Layer 9 of a small transformer language model trained on English Wikipedia (12 layers, counted from 0, width 96).
A neuron adds its activation times its output weights to the MLP's output. To switch it off is to set its activation to zero at one token and run the rest of the model.
A neuron's activation on a vector x is SiLU(gate . x) times (in . x), where the dot is the dot product.

Input weights of the MLP neurons that the questions are about. A number n stands for (n - 500) times 0.0013.
n23 gate: 679 515 438 517 527 341 536 398 473 540 677 683 589 647 568 521 379 489 472 530 564 409 568 222 547 371 488 566 395 672 425 715 612 694 276 737 540 515 511 408 534 519 622 481 501 684 390 642 496 634 814 517 537 278 593 402 409 379 534 467 560 622 402 410 616 252 450 297 557 600 543 493 444 261 710 589 535 526 535 558 404 431 468 498 458 514 558 358 320 653 522 243 297 579 535 764
n57 gate: 571 512 415 567 646 621 537 675 569 742 396 472 472 519 308 758 452 476 496 328 475 370 294 525 782 526 469 483 366 583 512 850 501 565 529 464 487 412 560 459 371 398 559 320 509 352 571 430 455 284 417 384 460 622 501 599 724 566 537 611 562 488 386 303 515 440 426 597 535 592 481 561 435 342 665 291 409 622 316 549 474 333 478 374 430 417 308 724 616 408 456 520 523 410 290 504
n85 gate: 488 471 313 518 553 651 490 475 332 261 678 436 479 663 281 662 330 624 470 608 503 408 488 493 681 760 572 516 667 531 517 285 598 445 395 541 544 674 615 428 465 660 499 344 634 485 643 288 387 631 553 569 414 630 563 452 572 567 518 622 736 624 687 517 453 527 462 449 399 667 430 311 622 585 303 285 641 415 363 638 440 382 532 384 533 481 401 574 260 400 434 514 645 411 539 612
n101 gate: 734 473 405 477 327 557 480 452 384 503 549 563 560 609 388 567 480 532 548 526 279 516 275 507 357 388 444 393 611 657 401 616 766 671 374 519 779 545 403 644 513 351 580 604 370 779 600 692 428 384 457 310 683 607 431 248 521 563 356 438 454 218 372 532 608 425 428 449 684 677 537 604 591 536 423 529 339 434 478 419 563 680 435 359 602 468 508 236 360 645 538 434 521 450 393 483
n172 gate: 592 525 668 534 415 473 487 375 459 364 553 415 652 424 396 582 778 435 471 568 375 785 447 493 634 507 710 338 635 321 541 381 573 569 544 512 290 512 366 257 518 671 725 622 587 709 610 477 372 506 584 564 397 663 410 657 722 444 418 477 480 535 566 504 605 518 526 468 505 447 379 674 450 387 610 472 598 509 501 409 669 465 683 782 200 579 516 568 508 560 415 593 494 414 577 507
n251 gate: 366 485 450 373 432 409 528 761 588 625 474 514 434 496 586 547 475 625 492 610 477 713 387 557 402 371 526 520 475 640 385 467 521 663 551 365 387 610 327 598 703 353 604 607 557 579 562 426 556 668 415 389 518 658 640 437 486 600 710 453 394 439 483 628 509 515 515 380 614 585 440 509 487 571 386 515 506 463 585 403 410 399 539 560 347 520 637 728 516 476 330 245 567 510 362 609
n272 gate: 668 442 266 499 416 655 545 561 523 418 544 332 769 570 488 500 556 675 912 472 300 806 614 291 328 430 394 323 441 622 534 449 379 585 740 674 433 515 442 624 626 299 618 617 519 335 532 592 553 468 580 457 249 463 441 438 572 713 429 459 663 553 480 378 581 284 511 481 475 404 510 446 592 411 649 483 599 671 474 612 397 470 687 391 425 577 625 420 487 225 503 595 475 515 365 676
n320 gate: 662 456 429 285 409 510 681 593 562 610 429 764 538 713 662 534 454 634 384 562 439 502 581 504 484 426 649 421 536 261 518 478 529 457 480 422 321 543 529 594 427 482 703 491 622 466 341 609 390 489 725 806 577 592 697 522 567 704 368 266 626 420 630 584 562 579 865 177 467 617 657 636 545 362 408 442 260 498 492 697 509 509 476 444 518 690 420 581 537 546 504 377 443 368 294 363
n362 gate: 616 411 412 544 585 520 560 281 413 635 322 515 739 529 897 429 610 748 395 620 492 417 474 647 600 598 462 366 709 582 650 575 640 536 548 522 402 445 648 418 681 406 475 479 448 480 481 476 459 362 819 544 409 471 399 493 351 601 587 841 393 528 429 495 531 517 587 641 507 413 472 690 630 601 532 479 772 345 297 522 461 615 432 188 649 357 644 566 468 525 477 373 475 441 552 596
n383 gate: 727 368 442 396 606 481 246 398 475 383 598 633 524 555 743 518 582 278 453 713 572 665 680 580 706 407 542 458 555 473 547 591 542 401 398 463 721 515 475 462 330 463 746 545 694 703 538 506 402 337 683 558 582 816 500 285 488 674 505 501 332 481 638 582 471 429 316 348 506 506 545 660 552 419 252 607 495 518 586 479 396 316 566 502 474 547 466 537 552 568 540 589 430 594 725 291
n23 in: 528 475 611 467 676 472 533 580 399 542 364 425 455 518 453 645 426 394 610 483 486 519 626 411 564 568 700 535 333 471 379 393 529 538 514 649 408 776 444 446 393 358 670 494 420 306 218 397 435 585 479 622 437 457 524 269 522 514 364 510 429 591 300 546 390 545 405 610 416 689 532 559 468 509 383 408 574 645 625 592 381 451 391 453 266 393 585 499 494 575 497 484 501 406 502 672
n57 in: 525 482 422 548 533 664 562 446 475 583 514 308 531 490 619 394 546 520 588 674 486 505 449 587 329 577 492 449 412 590 436 518 579 643 650 574 528 580 457 553 598 514 718 539 450 480 567 411 465 514 451 643 536 341 519 642 414 474 532 471 799 572 609 634 497 561 338 497 534 557 552 484 408 625 375 565 451 327 488 216 392 637 745 659 517 291 470 521 497 266 432 626 491 568 540 347
n85 in: 674 350 380 538 593 578 521 577 465 327 491 502 517 549 405 367 507 670 408 796 285 556 700 311 619 524 406 338 465 452 684 366 609 510 528 455 489 605 593 551 376 423 525 236 402 306 475 609 525 662 495 577 460 568 607 510 535 591 589 375 665 621 676 575 631 455 493 363 575 408 393 314 294 615 542 341 423 610 509 474 660 560 579 648 531 550 591 574 475 313 477 623 428 495 426 572
n101 in: 502 449 599 546 446 454 743 664 580 406 653 572 755 537 610 336 556 523 539 576 595 632 546 373 689 492 531 562 352 575 701 234 494 405 588 428 442 459 656 573 417 583 477 531 700 405 576 458 668 582 431 441 559 625 671 528 485 342 450 462 563 496 567 556 539 571 563 585 527 602 614 460 485 297 474 681 536 264 388 326 445 308 700 538 553 520 675 465 466 422 571 485 504 432 555 482
n172 in: 412 385 382 252 510 580 249 400 554 716 483 587 651 509 460 422 521 697 444 478 585 402 306 520 574 529 328 611 330 489 567 564 335 278 574 321 646 437 595 556 601 427 511 447 588 456 475 601 454 444 583 438 680 561 504 589 625 706 547 586 625 525 731 476 489 500 452 440 618 524 558 538 302 592 566 562 591 532 467 565 511 502 519 514 503 515 536 540 481 380 516 474 536 488 360 499
n251 in: 482 538 455 675 580 311 390 408 584 347 429 612 673 573 437 480 417 468 431 426 580 469 649 541 676 585 424 677 559 656 437 674 532 512 495 378 594 536 392 318 379 317 426 485 394 326 634 541 386 601 632 456 468 510 523 697 517 500 591 492 472 583 654 655 529 745 493 459 409 583 242 471 418 671 568 566 475 553 568 426 628 484 366 551 468 414 509 440 535 543 396 511 408 648 452 469
n272 in: 504 443 616 468 594 602 556 686 487 633 505 515 427 679 571 484 497 390 398 357 389 415 587 619 560 381 392 401 402 522 284 651 508 697 488 392 407 418 687 668 558 355 556 449 505 458 587 526 698 448 580 499 472 712 452 635 416 778 572 485 482 353 415 583 613 440 540 305 620 423 443 361 561 474 508 521 614 802 434 694 757 463 445 481 492 608 734 317 652 632 625 367 588 446 387 614
n320 in: 360 390 375 548 449 336 473 318 323 296 631 34 500 424 512 398 416 403 434 396 482 471 421 446 420 305 427 634 571 406 440 657 582 553 575 516 716 475 422 540 424 553 323 506 351 354 746 502 348 445 303 276 395 469 375 645 536 430 475 549 387 396 538 563 681 237 659 478 388 310 359 408 649 264 520 516 612 440 494 327 485 499 515 665 539 728 343 347 571 694 546 840 585 731 601 634
n362 in: 537 550 508 552 273 600 739 497 331 540 546 463 555 730 485 352 357 537 402 662 470 560 578 473 580 621 643 490 481 518 527 474 366 743 529 625 537 612 534 378 478 441 623 482 451 315 249 574 230 634 543 670 463 501 469 432 580 400 583 188 514 597 381 674 522 610 440 469 578 684 493 569 462 457 421 536 590 371 397 432 388 585 411 649 371 493 477 549 531 412 626 694 278 587 195 539
n383 in: 321 551 649 231 517 514 521 293 432 374 390 518 617 357 565 498 331 598 475 350 625 236 493 417 667 360 423 727 444 692 492 535 523 396 416 387 194 585 585 660 543 531 521 491 551 592 412 506 453 338 521 529 399 484 535 488 440 396 625 407 517 458 569 483 709 369 466 308 661 248 594 503 641 623 484 573 539 333 493 533 555 372 387 663 483 790 470 488 447 661 420 444 457 572 598 532

Output weights of the MLP neurons that the questions are about. A number n stands for (n - 500) times 0.0023.
n23: 630 508 615 577 785 455 453 705 464 549 379 451 432 530 597 525 479 604 484 656 474 491 441 581 522 618 823 565 513 463 635 549 432 510 587 310 532 435 399 659 373 447 523 555 520 424 729 390 554 564 496 461 521 480 329 470 575 561 393 522 477 405 536 576 544 560 488 709 469 607 468 429 569 506 424 565 252 431 490 408 605 390 571 477 481 381 379 522 568 363 584 660 424 583 412 559
n57: 451 561 483 487 584 511 450 597 609 363 504 571 415 334 334 547 368 530 555 621 508 442 469 462 554 269 216 546 471 461 422 521 576 705 503 399 436 413 605 521 484 552 561 539 514 482 572 441 541 360 753 311 589 401 629 506 436 483 410 444 575 461 480 519 492 518 481 602 317 665 393 390 540 560 649 405 572 516 539 605 505 373 491 570 498 332 443 650 538 561 543 407 506 523 296 530
n85: 621 467 604 481 382 390 618 599 400 561 360 460 218 518 545 557 614 577 396 315 362 491 317 532 489 483 419 553 483 668 501 590 469 546 483 586 530 483 562 428 429 555 598 592 477 521 457 322 354 361 97 562 440 717 586 572 670 533 502 441 531 451 371 444 432 568 587 593 456 565 432 625 380 526 521 597 424 368 544 559 419 448 504 468 467 552 500 610 492 509 512 410 467 622 365 441
n101: 402 560 543 522 351 473 414 447 391 515 415 714 741 561 450 423 570 548 440 374 491 680 666 470 353 560 772 390 493 387 410 413 449 658 519 562 342 486 444 547 659 521 427 569 485 627 464 506 336 404 610 607 549 461 427 380 306 418 482 586 454 583 468 529 664 496 499 551 548 599 643 537 743 478 612 602 531 527 535 607 283 627 498 415 461 523 429 678 416 552 656 482 481 525 491 422
n172: 562 541 672 546 611 562 467 519 385 463 611 627 575 587 659 500 532 558 414 538 558 536 549 705 407 530 210 323 483 506 638 362 636 434 566 438 505 449 474 449 576 654 623 399 430 518 424 546 495 672 425 432 375 426 424 483 490 480 508 516 534 369 604 484 337 414 450 444 636 460 593 495 539 522 577 484 327 354 465 422 612 460 427 511 406 415 625 584 527 571 471 487 379 425 514 552
n251: 448 546 555 541 587 404 349 596 348 556 481 300 445 307 550 441 537 515 511 505 464 406 496 500 585 399 366 632 407 462 449 570 449 631 441 514 483 546 367 577 626 508 521 529 661 440 559 529 536 485 701 428 351 505 491 556 497 616 631 478 485 520 655 405 540 401 533 522 418 323 435 484 522 509 499 585 315 515 533 620 470 483 446 476 620 435 522 622 470 553 505 581 496 483 616 521
n272: 562 465 471 306 385 372 449 398 606 380 491 712 388 505 461 531 451 443 578 485 408 531 614 599 644 477 828 667 604 568 738 509 576 526 425 292 409 467 526 482 338 455 478 455 398 449 528 475 323 427 379 454 385 676 534 379 640 403 520 542 607 644 458 388 455 533 535 567 437 570 637 511 530 551 442 660 679 350 420 639 539 542 363 547 430 443 427 626 552 524 351 475 589 617 533 364
n320: 521 473 526 328 572 595 496 598 545 673 526 639 668 507 440 521 409 489 455 629 566 619 633 602 535 638 367 476 481 432 436 486 485 458 608 466 418 697 456 511 287 511 638 468 663 477 349 427 537 554 976 556 556 565 662 418 527 596 466 570 539 491 554 542 449 681 468 408 595 616 636 562 520 545 573 588 298 566 428 462 362 475 434 520 444 367 574 536 521 558 345 499 398 426 395 290
n362: 644 441 665 492 430 541 559 544 633 441 455 393 410 552 529 486 411 475 598 579 461 508 419 526 506 513 456 525 451 471 443 462 397 533 430 492 642 404 358 627 443 582 317 530 502 518 558 484 456 350 431 481 495 577 721 690 572 486 604 475 459 616 502 461 572 370 520 466 519 596 469 406 502 459 543 262 433 572 667 647 602 481 576 601 459 507 352 525 590 371 471 582 799 436 490 518
n383: 644 512 579 463 450 655 509 843 237 398 472 473 601 627 530 470 311 507 530 610 392 603 565 464 529 487 569 587 509 698 491 338 456 583 497 499 501 351 427 514 473 475 657 563 587 523 597 621 326 466 438 496 323 602 524 490 506 578 431 555 562 638 649 511 436 581 568 387 349 491 465 691 390 452 373 745 558 599 560 806 330 608 435 438 545 455 637 390 655 523 580 561 433 540 606 325

Each question names a token from some text and the token that comes next. It shows the vector x that enters the MLP there. A number n stands for (n - 500) times 0.0054.

Then comes g, the gradient of the next token's log-probability with respect to the MLP's output, scaled to length 1. A neuron's effect is roughly proportional to its activation times (output weights . g). A number n stands for (n - 500) times 0.00093.

" l", then "ot"
x: 436 347 419 573 575 594 433 655 302 684 493 406 419 500 562 477 479 491 336 469 362 482 552 309 338 571 717 368 684 611 447 558 393 418 563 697 425 735 473 633 437 529 440 263 473 545 348 494 262 649 578 552 618 406 424 444 449 765 551 347 799 771 734 584 495 576 575 510 110 410 211 539 537 433 545 268 415 516 535 488 411 543 526 563 574 370 569 549 407 365 795 668 444 367 268 407
g: 496 525 549 552 597 526 618 550 449 683 229 461 573 564 652 559 693 592 524 302 634 518 644 520 453 308 469 463 414 650 539 474 439 635 451 532 647 505 566 437 595 600 444 442 727 495 425 504 427 506 458 354 617 368 560 461 430 367 660 426 392 439 314 460 394 557 485 419 484 417 615 652 493 624 456 626 506 360 589 591 487 710 268 654 392 543 446 443 278 387 224 732 490 457 473 496
Which neuron, switched off, lowers the next token's probability most? n85

" As", then " of"
x: 443 383 512 421 571 544 745 613 630 522 510 679 590 509 455 243 536 715 422 490 625 513 537 355 347 278 807 535 453 444 398 706 328 229 594 593 441 523 407 428 499 601 454 573 452 436 323 476 572 426 487 593 457 419 594 570 338 803 746 463 521 503 407 363 348 559 734 628 425 500 813 676 439 548 350 619 414 505 573 554 576 491 656 589 622 392 692 312 521 555 666 429 378 518 285 478
g: 549 624 435 647 415 549 332 373 594 466 570 476 361 359 516 383 485 315 584 464 527 564 680 525 385 466 470 772 724 618 396 746 308 436 674 511 608 331 500 436 375 470 530 544 646 449 716 610 262 475 504 556 589 519 643 471 457 447 466 634 611 410 650 527 472 502 525 455 557 505 464 414 446 489 576 490 477 519 492 503 475 494 432 586 581 397 811 443 567 310 579 529 340 542 461 778
Which neuron, switched off, lowers the next token's probability most? n320

"re", then "le"
x: 298 756 648 437 604 707 598 617 466 593 639 218 374 599 476 527 606 724 804 483 552 492 724 344 490 551 567 392 402 456 361 535 469 526 354 453 569 533 372 579 284 306 402 484 716 387 533 270 540 723 388 447 498 387 611 544 446 752 727 501 511 519 592 636 374 589 661 669 541 544 500 415 334 295 687 422 597 600 496 634 487 491 651 736 654 421 677 615 698 296 577 763 469 793 416 496
g: 418 535 532 381 606 364 513 483 628 351 592 396 302 371 506 518 377 541 521 422 559 441 510 665 520 585 438 569 504 558 590 753 577 486 387 656 562 455 727 421 406 483 657 656 630 525 568 608 506 264 528 432 433 491 397 598 576 689 389 515 581 668 372 398 565 445 790 468 393 508 399 368 371 641 384 330 664 303 344 583 484 465 473 532 352 591 371 449 559 650 646 559 475 585 365 548
Which two neurons, each switched off alone, lower its probability most, in order? n272, n57

" hum", then "or"
x: 516 468 386 387 783 211 606 502 525 638 488 351 501 307 496 581 546 393 495 359 598 391 684 575 386 656 652 316 683 589 738 819 389 560 488 758 693 330 593 590 588 450 525 485 556 513 357 358 271 810 520 507 812 344 507 464 619 632 566 378 557 489 455 419 404 494 471 564 487 417 468 660 380 389 784 538 492 551 499 434 302 625 720 638 675 685 566 390 418 267 546 497 685 614 448 481
g: 676 701 494 586 602 688 414 410 556 481 423 449 478 378 423 424 667 486 437 616 354 594 523 464 624 603 574 656 515 394 541 457 523 221 376 609 611 633 390 573 673 689 536 577 358 624 381 553 581 462 429 559 380 383 500 207 490 667 665 372 376 455 450 603 678 517 618 583 495 439 423 693 528 511 456 540 455 390 316 623 470 501 469 580 395 569 709 275 457 399 523 394 583 466 516 494
Which neuron, switched off, raises the next token's probability most? n57

" his", then " father"
x: 365 410 445 424 677 444 518 788 602 655 614 415 535 464 426 359 463 626 493 315 443 523 412 522 634 459 751 423 437 530 695 753 290 569 678 559 400 412 539 386 229 577 558 443 438 438 463 446 455 513 538 533 437 217 804 494 564 633 571 543 328 382 633 528 583 499 579 448 388 494 541 689 470 470 525 422 288 530 423 389 407 363 595 386 549 611 501 475 151 444 547 328 434 364 440 479
g: 561 387 446 418 658 479 691 396 378 662 535 605 501 528 428 707 504 573 568 399 739 630 542 518 666 570 413 591 600 434 642 460 280 607 691 573 551 589 437 478 695 545 367 464 532 590 366 608 567 485 461 333 536 478 612 507 728 562 646 608 398 488 485 481 422 336 495 534 530 373 732 574 648 629 525 470 446 437 302 468 527 244 395 699 424 625 428 474 462 462 611 682 428 500 586 602
Which neuron, switched off, lowers the next token's probability most? n57

" Hug", then "ues"
x: 356 269 436 579 582 426 418 489 470 413 768 371 371 474 611 535 533 570 119 230 372 458 453 552 279 377 662 507 396 504 567 904 308 506 480 641 553 460 452 576 478 677 242 450 363 503 410 378 474 512 454 465 601 117 620 721 446 621 435 634 485 567 544 664 486 675 397 543 675 535 455 597 460 754 579 539 423 369 484 391 404 595 542 525 694 544 405 542 536 402 705 611 643 386 408 364
g: 617 576 466 259 533 418 527 457 395 444 439 428 534 669 516 512 382 494 325 701 531 359 327 680 320 534 443 430 533 486 565 300 467 610 417 530 530 520 755 404 360 484 515 556 528 687 577 441 387 517 548 369 602 440 503 617 530 459 464 586 565 622 498 489 657 513 503 489 533 476 385 436 277 401 313 434 631 502 173 537 571 602 193 386 463 409 597 476 388 602 697 482 621 486 621 475
Which neuron, switched off, raises the next token's probability most? n23

" –", then " Alexander"
x: 415 489 389 505 462 681 597 770 617 675 646 539 353 357 367 386 504 554 391 315 309 700 435 516 550 219 786 550 413 560 436 544 297 580 600 518 436 548 531 396 479 599 342 547 556 635 454 362 661 497 316 315 502 390 571 527 724 496 660 451 287 673 519 483 511 373 508 605 385 418 489 492 414 477 541 454 721 703 571 317 487 560 543 420 485 410 428 472 431 549 656 474 394 508 395 362
g: 473 459 443 516 439 603 617 491 483 559 391 480 542 533 541 548 769 630 451 548 528 489 457 414 245 536 517 596 360 498 528 540 354 444 704 436 570 530 418 595 650 267 349 517 359 473 375 683 603 422 433 532 557 388 401 692 568 269 418 582 509 553 288 520 442 513 542 407 611 489 704 461 787 501 356 406 568 360 437 408 649 340 457 470 346 528 368 682 546 270 601 381 543 567 544 514
Which neuron, switched off, lowers the next token's probability most? n251

" announ", then "ces"
x: 481 527 451 562 648 511 478 461 543 660 500 465 691 404 473 384 673 605 196 332 377 611 508 562 416 530 689 401 388 399 284 837 229 541 333 736 629 496 579 505 385 543 243 381 348 785 452 166 470 656 511 352 452 486 556 608 601 512 652 551 439 399 709 454 471 820 483 698 280 372 507 484 635 413 582 629 654 514 583 344 308 544 432 600 623 561 473 658 654 360 631 327 609 518 512 388
g: 562 563 434 547 521 408 342 493 510 369 443 404 467 821 501 318 692 452 430 484 593 267 288 594 668 426 543 455 526 414 489 584 358 667 659 438 664 585 445 647 658 515 355 365 555 440 780 610 601 485 678 574 694 488 508 308 320 519 434 524 596 414 554 700 580 553 408 514 558 479 550 545 464 474 493 451 520 462 514 658 650 453 556 254 554 509 580 641 459 563 524 462 497 344 461 530
Which neuron, switched off, raises the next token's probability most? n85

" and", then " Europe"
x: 430 385 620 538 676 528 568 733 463 363 813 410 546 528 297 431 524 618 510 580 505 512 580 582 479 316 806 455 499 568 447 759 579 577 629 430 497 399 270 548 489 526 475 571 391 471 359 417 635 403 838 533 636 416 382 448 526 506 552 563 499 603 302 442 424 463 651 439 445 520 417 459 410 396 571 525 590 360 545 396 702 591 480 768 587 390 346 416 380 534 522 469 502 524 391 556
g: 465 531 514 529 596 643 645 495 631 480 682 466 443 289 549 412 431 499 558 540 390 445 294 336 369 545 517 501 511 500 543 569 684 541 409 663 423 336 678 416 415 443 569 660 620 578 580 371 491 458 549 474 485 598 423 336 236 320 604 584 483 354 560 498 545 558 302 654 649 443 443 526 607 420 434 592 386 476 500 679 502 557 595 467 684 356 420 390 665 754 617 573 717 596 437 648
Which neuron, switched off, lowers the next token's probability most? n172

" jud", then "icial"
x: 640 329 543 362 854 499 552 574 591 555 508 410 450 431 547 406 778 475 390 173 529 580 566 494 406 576 748 520 593 529 483 725 329 736 376 713 618 475 618 583 528 520 359 376 498 626 612 328 412 573 648 539 528 265 480 547 252 491 623 451 694 592 523 392 676 724 590 575 553 490 306 725 366 436 514 482 572 412 400 558 345 589 524 578 498 485 579 668 482 360 706 350 660 398 622 381
g: 632 669 636 446 348 419 496 480 473 497 568 457 500 612 568 559 459 237 581 370 601 740 596 341 466 495 463 509 759 475 440 517 754 465 469 447 599 354 529 616 622 324 625 601 263 497 258 413 439 523 549 441 460 429 560 693 689 570 344 399 685 446 344 401 518 547 379 532 625 699 640 549 547 593 435 547 466 484 457 626 504 484 594 596 585 380 351 605 436 431 505 322 494 527 483 508
Which neuron, switched off, lowers the next token's probability most? n57

" Week", then " 197"
x: 396 601 426 583 591 521 335 407 456 385 568 359 566 308 421 301 573 412 599 313 487 708 573 665 384 622 797 403 610 265 349 686 395 655 417 661 779 572 605 603 403 444 398 418 477 503 425 275 462 660 397 612 555 464 492 406 427 571 589 448 406 397 685 408 197 399 630 647 520 441 316 567 609 437 406 505 721 415 584 256 369 507 342 379 639 343 352 428 359 501 597 390 391 565 488 466
g: 501 413 577 591 671 520 458 576 511 645 535 514 467 437 512 602 407 717 520 406 415 491 493 587 411 339 500 396 390 742 559 410 512 327 666 629 545 328 428 671 525 525 136 433 511 466 601 474 621 698 480 363 363 564 313 408 534 185 353 495 367 580 381 552 505 383 465 506 508 316 482 644 522 400 555 702 515 571 348 544 457 557 522 627 503 584 439 551 525 574 361 561 345 610 448 478
Which two neurons, each switched off alone, lower its probability most, in order? n320, n172

" by", then " Im"
x: 402 276 483 604 589 406 637 781 575 724 457 425 555 509 574 436 582 625 325 554 477 438 544 445 563 337 909 319 408 631 494 704 369 485 615 549 443 465 562 515 398 526 418 382 560 475 444 472 559 487 669 575 373 278 560 427 439 660 600 515 477 577 505 517 579 504 559 566 488 515 741 576 549 562 586 547 633 496 492 434 468 429 617 533 488 488 462 435 382 493 610 385 495 511 487 400
g: 519 645 341 599 432 566 520 530 445 376 691 499 502 594 581 612 545 476 620 460 526 476 249 621 472 534 537 514 507 542 439 488 627 371 451 297 626 500 263 566 583 469 330 534 134 770 764 602 554 461 426 370 287 556 412 695 491 539 525 560 589 485 308 513 397 560 497 631 532 392 497 482 602 608 376 454 671 481 592 429 680 472 423 477 508 632 411 510 587 421 525 337 630 504 499 502
Which two neurons, each switched off alone, lower its probability most, in order? n320, n362

"oon", then " to"
x: 416 567 395 519 670 386 246 529 417 686 450 638 480 560 484 438 440 413 780 418 569 477 548 597 449 447 737 542 562 417 319 696 301 578 535 699 482 570 547 395 397 482 653 591 698 552 471 363 323 707 397 714 654 215 511 426 554 605 588 286 706 478 563 422 266 658 569 570 583 420 229 633 639 580 642 464 509 619 605 354 364 549 472 791 480 384 371 415 480 367 492 434 580 681 311 590
g: 448 326 463 553 551 210 554 566 451 347 595 604 371 740 637 370 608 655 582 461 523 532 390 494 533 929 495 569 566 473 465 532 413 401 481 445 586 730 415 417 423 475 619 398 502 415 504 559 556 316 491 502 653 489 318 558 689 453 571 599 472 365 602 454 629 381 525 607 549 421 442 627 469 435 453 415 710 415 426 508 466 489 456 541 462 508 487 495 289 459 596 539 407 370 749 447
Which neuron, switched off, lowers the next token's probability most? n23

" under", then " a"
x: 421 407 635 531 417 501 670 802 542 725 481 441 641 557 527 357 545 649 367 615 516 340 593 498 580 530 811 403 533 468 444 820 341 412 538 442 441 522 454 360 366 597 422 387 563 511 509 319 571 466 732 618 429 292 663 504 372 677 585 451 502 551 336 395 523 432 615 558 408 508 556 525 539 426 561 429 554 368 493 525 579 451 582 562 490 358 410 551 365 531 573 391 376 745 488 372
g: 197 486 425 556 716 256 553 622 559 525 607 557 597 544 591 454 476 517 426 626 346 392 513 488 454 356 475 373 485 389 425 556 598 348 674 509 410 530 739 478 534 394 453 633 536 299 261 393 622 601 417 582 401 491 466 448 744 482 516 547 478 580 476 533 483 581 510 555 336 486 641 661 423 520 561 614 667 612 488 360 543 439 482 351 583 453 385 307 558 696 590 436 349 423 302 458
Which neuron, switched off, raises the next token's probability most? n362

"m", then "iers"
x: 358 625 428 812 621 548 590 531 511 427 578 591 525 163 395 156 578 398 555 694 706 590 632 504 562 411 559 457 763 484 425 759 643 681 662 616 678 532 752 506 414 514 626 453 490 442 379 511 414 728 335 520 886 548 538 489 409 519 480 522 616 396 438 538 681 676 352 560 455 497 489 708 696 353 274 537 522 402 589 397 537 418 599 453 774 590 474 564 562 131 529 362 428 784 496 374
g: 529 578 491 409 437 517 405 468 634 570 616 436 460 456 436 445 489 560 521 467 512 573 483 547 621 416 508 550 590 482 508 473 318 519 788 442 597 664 474 368 214 455 490 674 536 705 358 398 400 297 525 486 262 522 530 392 479 478 626 293 761 273 478 583 614 353 443 652 503 367 647 430 264 612 467 381 461 367 505 651 582 375 400 572 515 633 475 660 458 507 604 459 610 471 637 507
Which two neurons, each switched off alone, lower its probability most, in order? n383, n272

"ic", then " com"
x: 420 501 509 439 510 568 531 617 456 740 574 603 381 442 479 454 516 423 563 373 339 430 436 516 377 356 884 372 708 343 368 635 338 589 494 570 543 385 470 455 436 507 508 359 505 643 425 427 193 510 532 385 609 479 633 420 562 601 655 584 327 688 517 436 525 552 466 584 429 660 302 633 438 425 589 510 440 451 664 510 343 428 394 533 615 504 506 444 507 405 581 428 402 541 311 792
g: 488 588 510 423 559 593 400 508 272 520 398 509 420 454 508 468 566 609 556 511 297 560 498 443 635 475 509 305 308 565 574 566 460 561 377 644 621 463 460 653 559 547 651 255 488 747 402 723 467 537 475 647 662 448 481 592 609 742 426 407 323 680 210 444 504 408 658 527 565 461 603 475 420 665 465 404 623 587 523 449 554 739 466 514 490 585 340 469 492 601 595 675 467 472 405 420
Which neuron, switched off, lowers the next token's probability most? n57

"\n", then "-"
x: 474 528 358 402 495 374 567 739 577 609 591 513 781 522 414 611 654 682 229 543 429 651 616 487 616 272 850 444 510 436 721 569 542 558 557 399 567 472 503 433 318 483 525 443 497 498 526 458 521 334 609 494 388 187 501 467 383 658 527 508 702 690 615 569 471 419 580 722 395 490 565 570 453 452 538 495 540 337 504 490 446 508 378 556 548 503 592 422 465 374 579 392 703 577 435 398
g: 357 679 493 524 653 633 388 455 503 609 493 384 533 443 462 505 431 435 470 738 556 595 445 551 511 745 419 490 550 657 399 627 316 556 511 482 592 518 302 411 557 583 560 374 488 598 619 394 437 518 440 464 509 56 438 549 493 519 625 420 508 342 332 662 362 613 439 453 489 706 410 444 587 197 598 619 466 422 266 437 615 501 599 549 537 547 389 557 467 502 494 511 415 501 471 566
Which neuron, switched off, lowers the next token's probability most? n272

" Lieutenant", then " Governor"
x: 274 407 632 397 463 653 637 496 585 569 491 449 481 470 541 368 604 618 566 379 428 612 461 373 306 253 797 592 678 449 301 875 257 475 486 456 537 522 483 267 447 511 332 329 526 624 612 340 545 548 497 577 451 283 561 633 591 521 706 458 595 575 836 567 512 681 559 571 521 546 436 575 395 367 428 462 688 658 493 572 538 708 480 367 508 490 302 553 434 215 586 466 631 547 482 446
g: 548 341 310 521 642 654 444 457 496 436 573 490 592 442 584 545 376 655 584 491 570 643 541 378 484 423 574 190 483 427 466 566 461 405 626 413 398 511 318 503 612 588 571 386 556 516 343 564 564 397 541 334 426 492 509 630 313 400 685 462 536 600 462 183 595 584 639 536 447 602 486 610 609 682 578 624 432 496 266 533 505 481 644 434 826 539 275 551 508 492 556 524 474 440 613 464
Which neuron, switched off, lowers the next token's probability most? n101

" M", then "V"
x: 420 314 357 539 598 585 554 605 450 490 542 408 469 359 389 516 458 457 398 507 777 620 571 319 407 588 722 437 738 672 383 497 408 544 576 563 280 506 539 573 563 386 299 412 453 433 276 427 421 475 248 404 672 571 609 545 261 610 686 440 508 525 512 435 593 566 565 673 689 488 463 596 295 272 398 633 411 382 483 170 378 370 379 531 508 540 545 265 312 404 549 522 726 628 281 302
g: 343 484 395 521 270 550 507 448 375 604 616 616 291 505 476 576 504 631 483 698 413 411 537 658 377 414 401 504 488 550 495 449 744 511 402 312 341 492 515 326 469 319 458 378 476 438 667 542 644 621 600 528 490 543 431 470 452 402 377 697 584 415 824 659 660 442 428 617 702 591 325 490 481 347 380 448 458 467 639 466 389 686 412 453 555 463 438 341 468 492 492 542 562 529 360 552
Which neuron, switched off, lowers the next token's probability most? n362

"ase,", then " and"
x: 506 495 591 586 659 540 480 845 548 623 480 556 499 461 391 530 504 635 600 439 386 482 479 553 442 341 869 353 545 291 415 367 548 611 546 548 490 532 412 427 546 514 561 421 510 520 450 482 616 477 576 595 600 346 382 348 691 530 526 528 409 574 354 364 462 642 658 545 653 429 497 627 383 476 581 495 614 463 663 379 534 538 408 672 599 489 609 360 413 578 581 333 490 618 353 602
g: 544 431 572 520 520 423 164 434 428 381 490 505 315 323 410 527 396 578 636 353 632 526 641 560 586 620 527 727 631 461 653 327 484 483 568 623 662 388 549 577 582 523 589 438 573 370 436 553 722 462 466 623 684 378 569 503 513 566 645 639 417 567 424 538 501 730 511 599 579 310 484 514 511 537 576 523 585 504 449 452 413 559 335 556 679 340 429 564 642 286 688 517 293 529 451 521
Which neuron, switched off, raises the next token's probability most? n251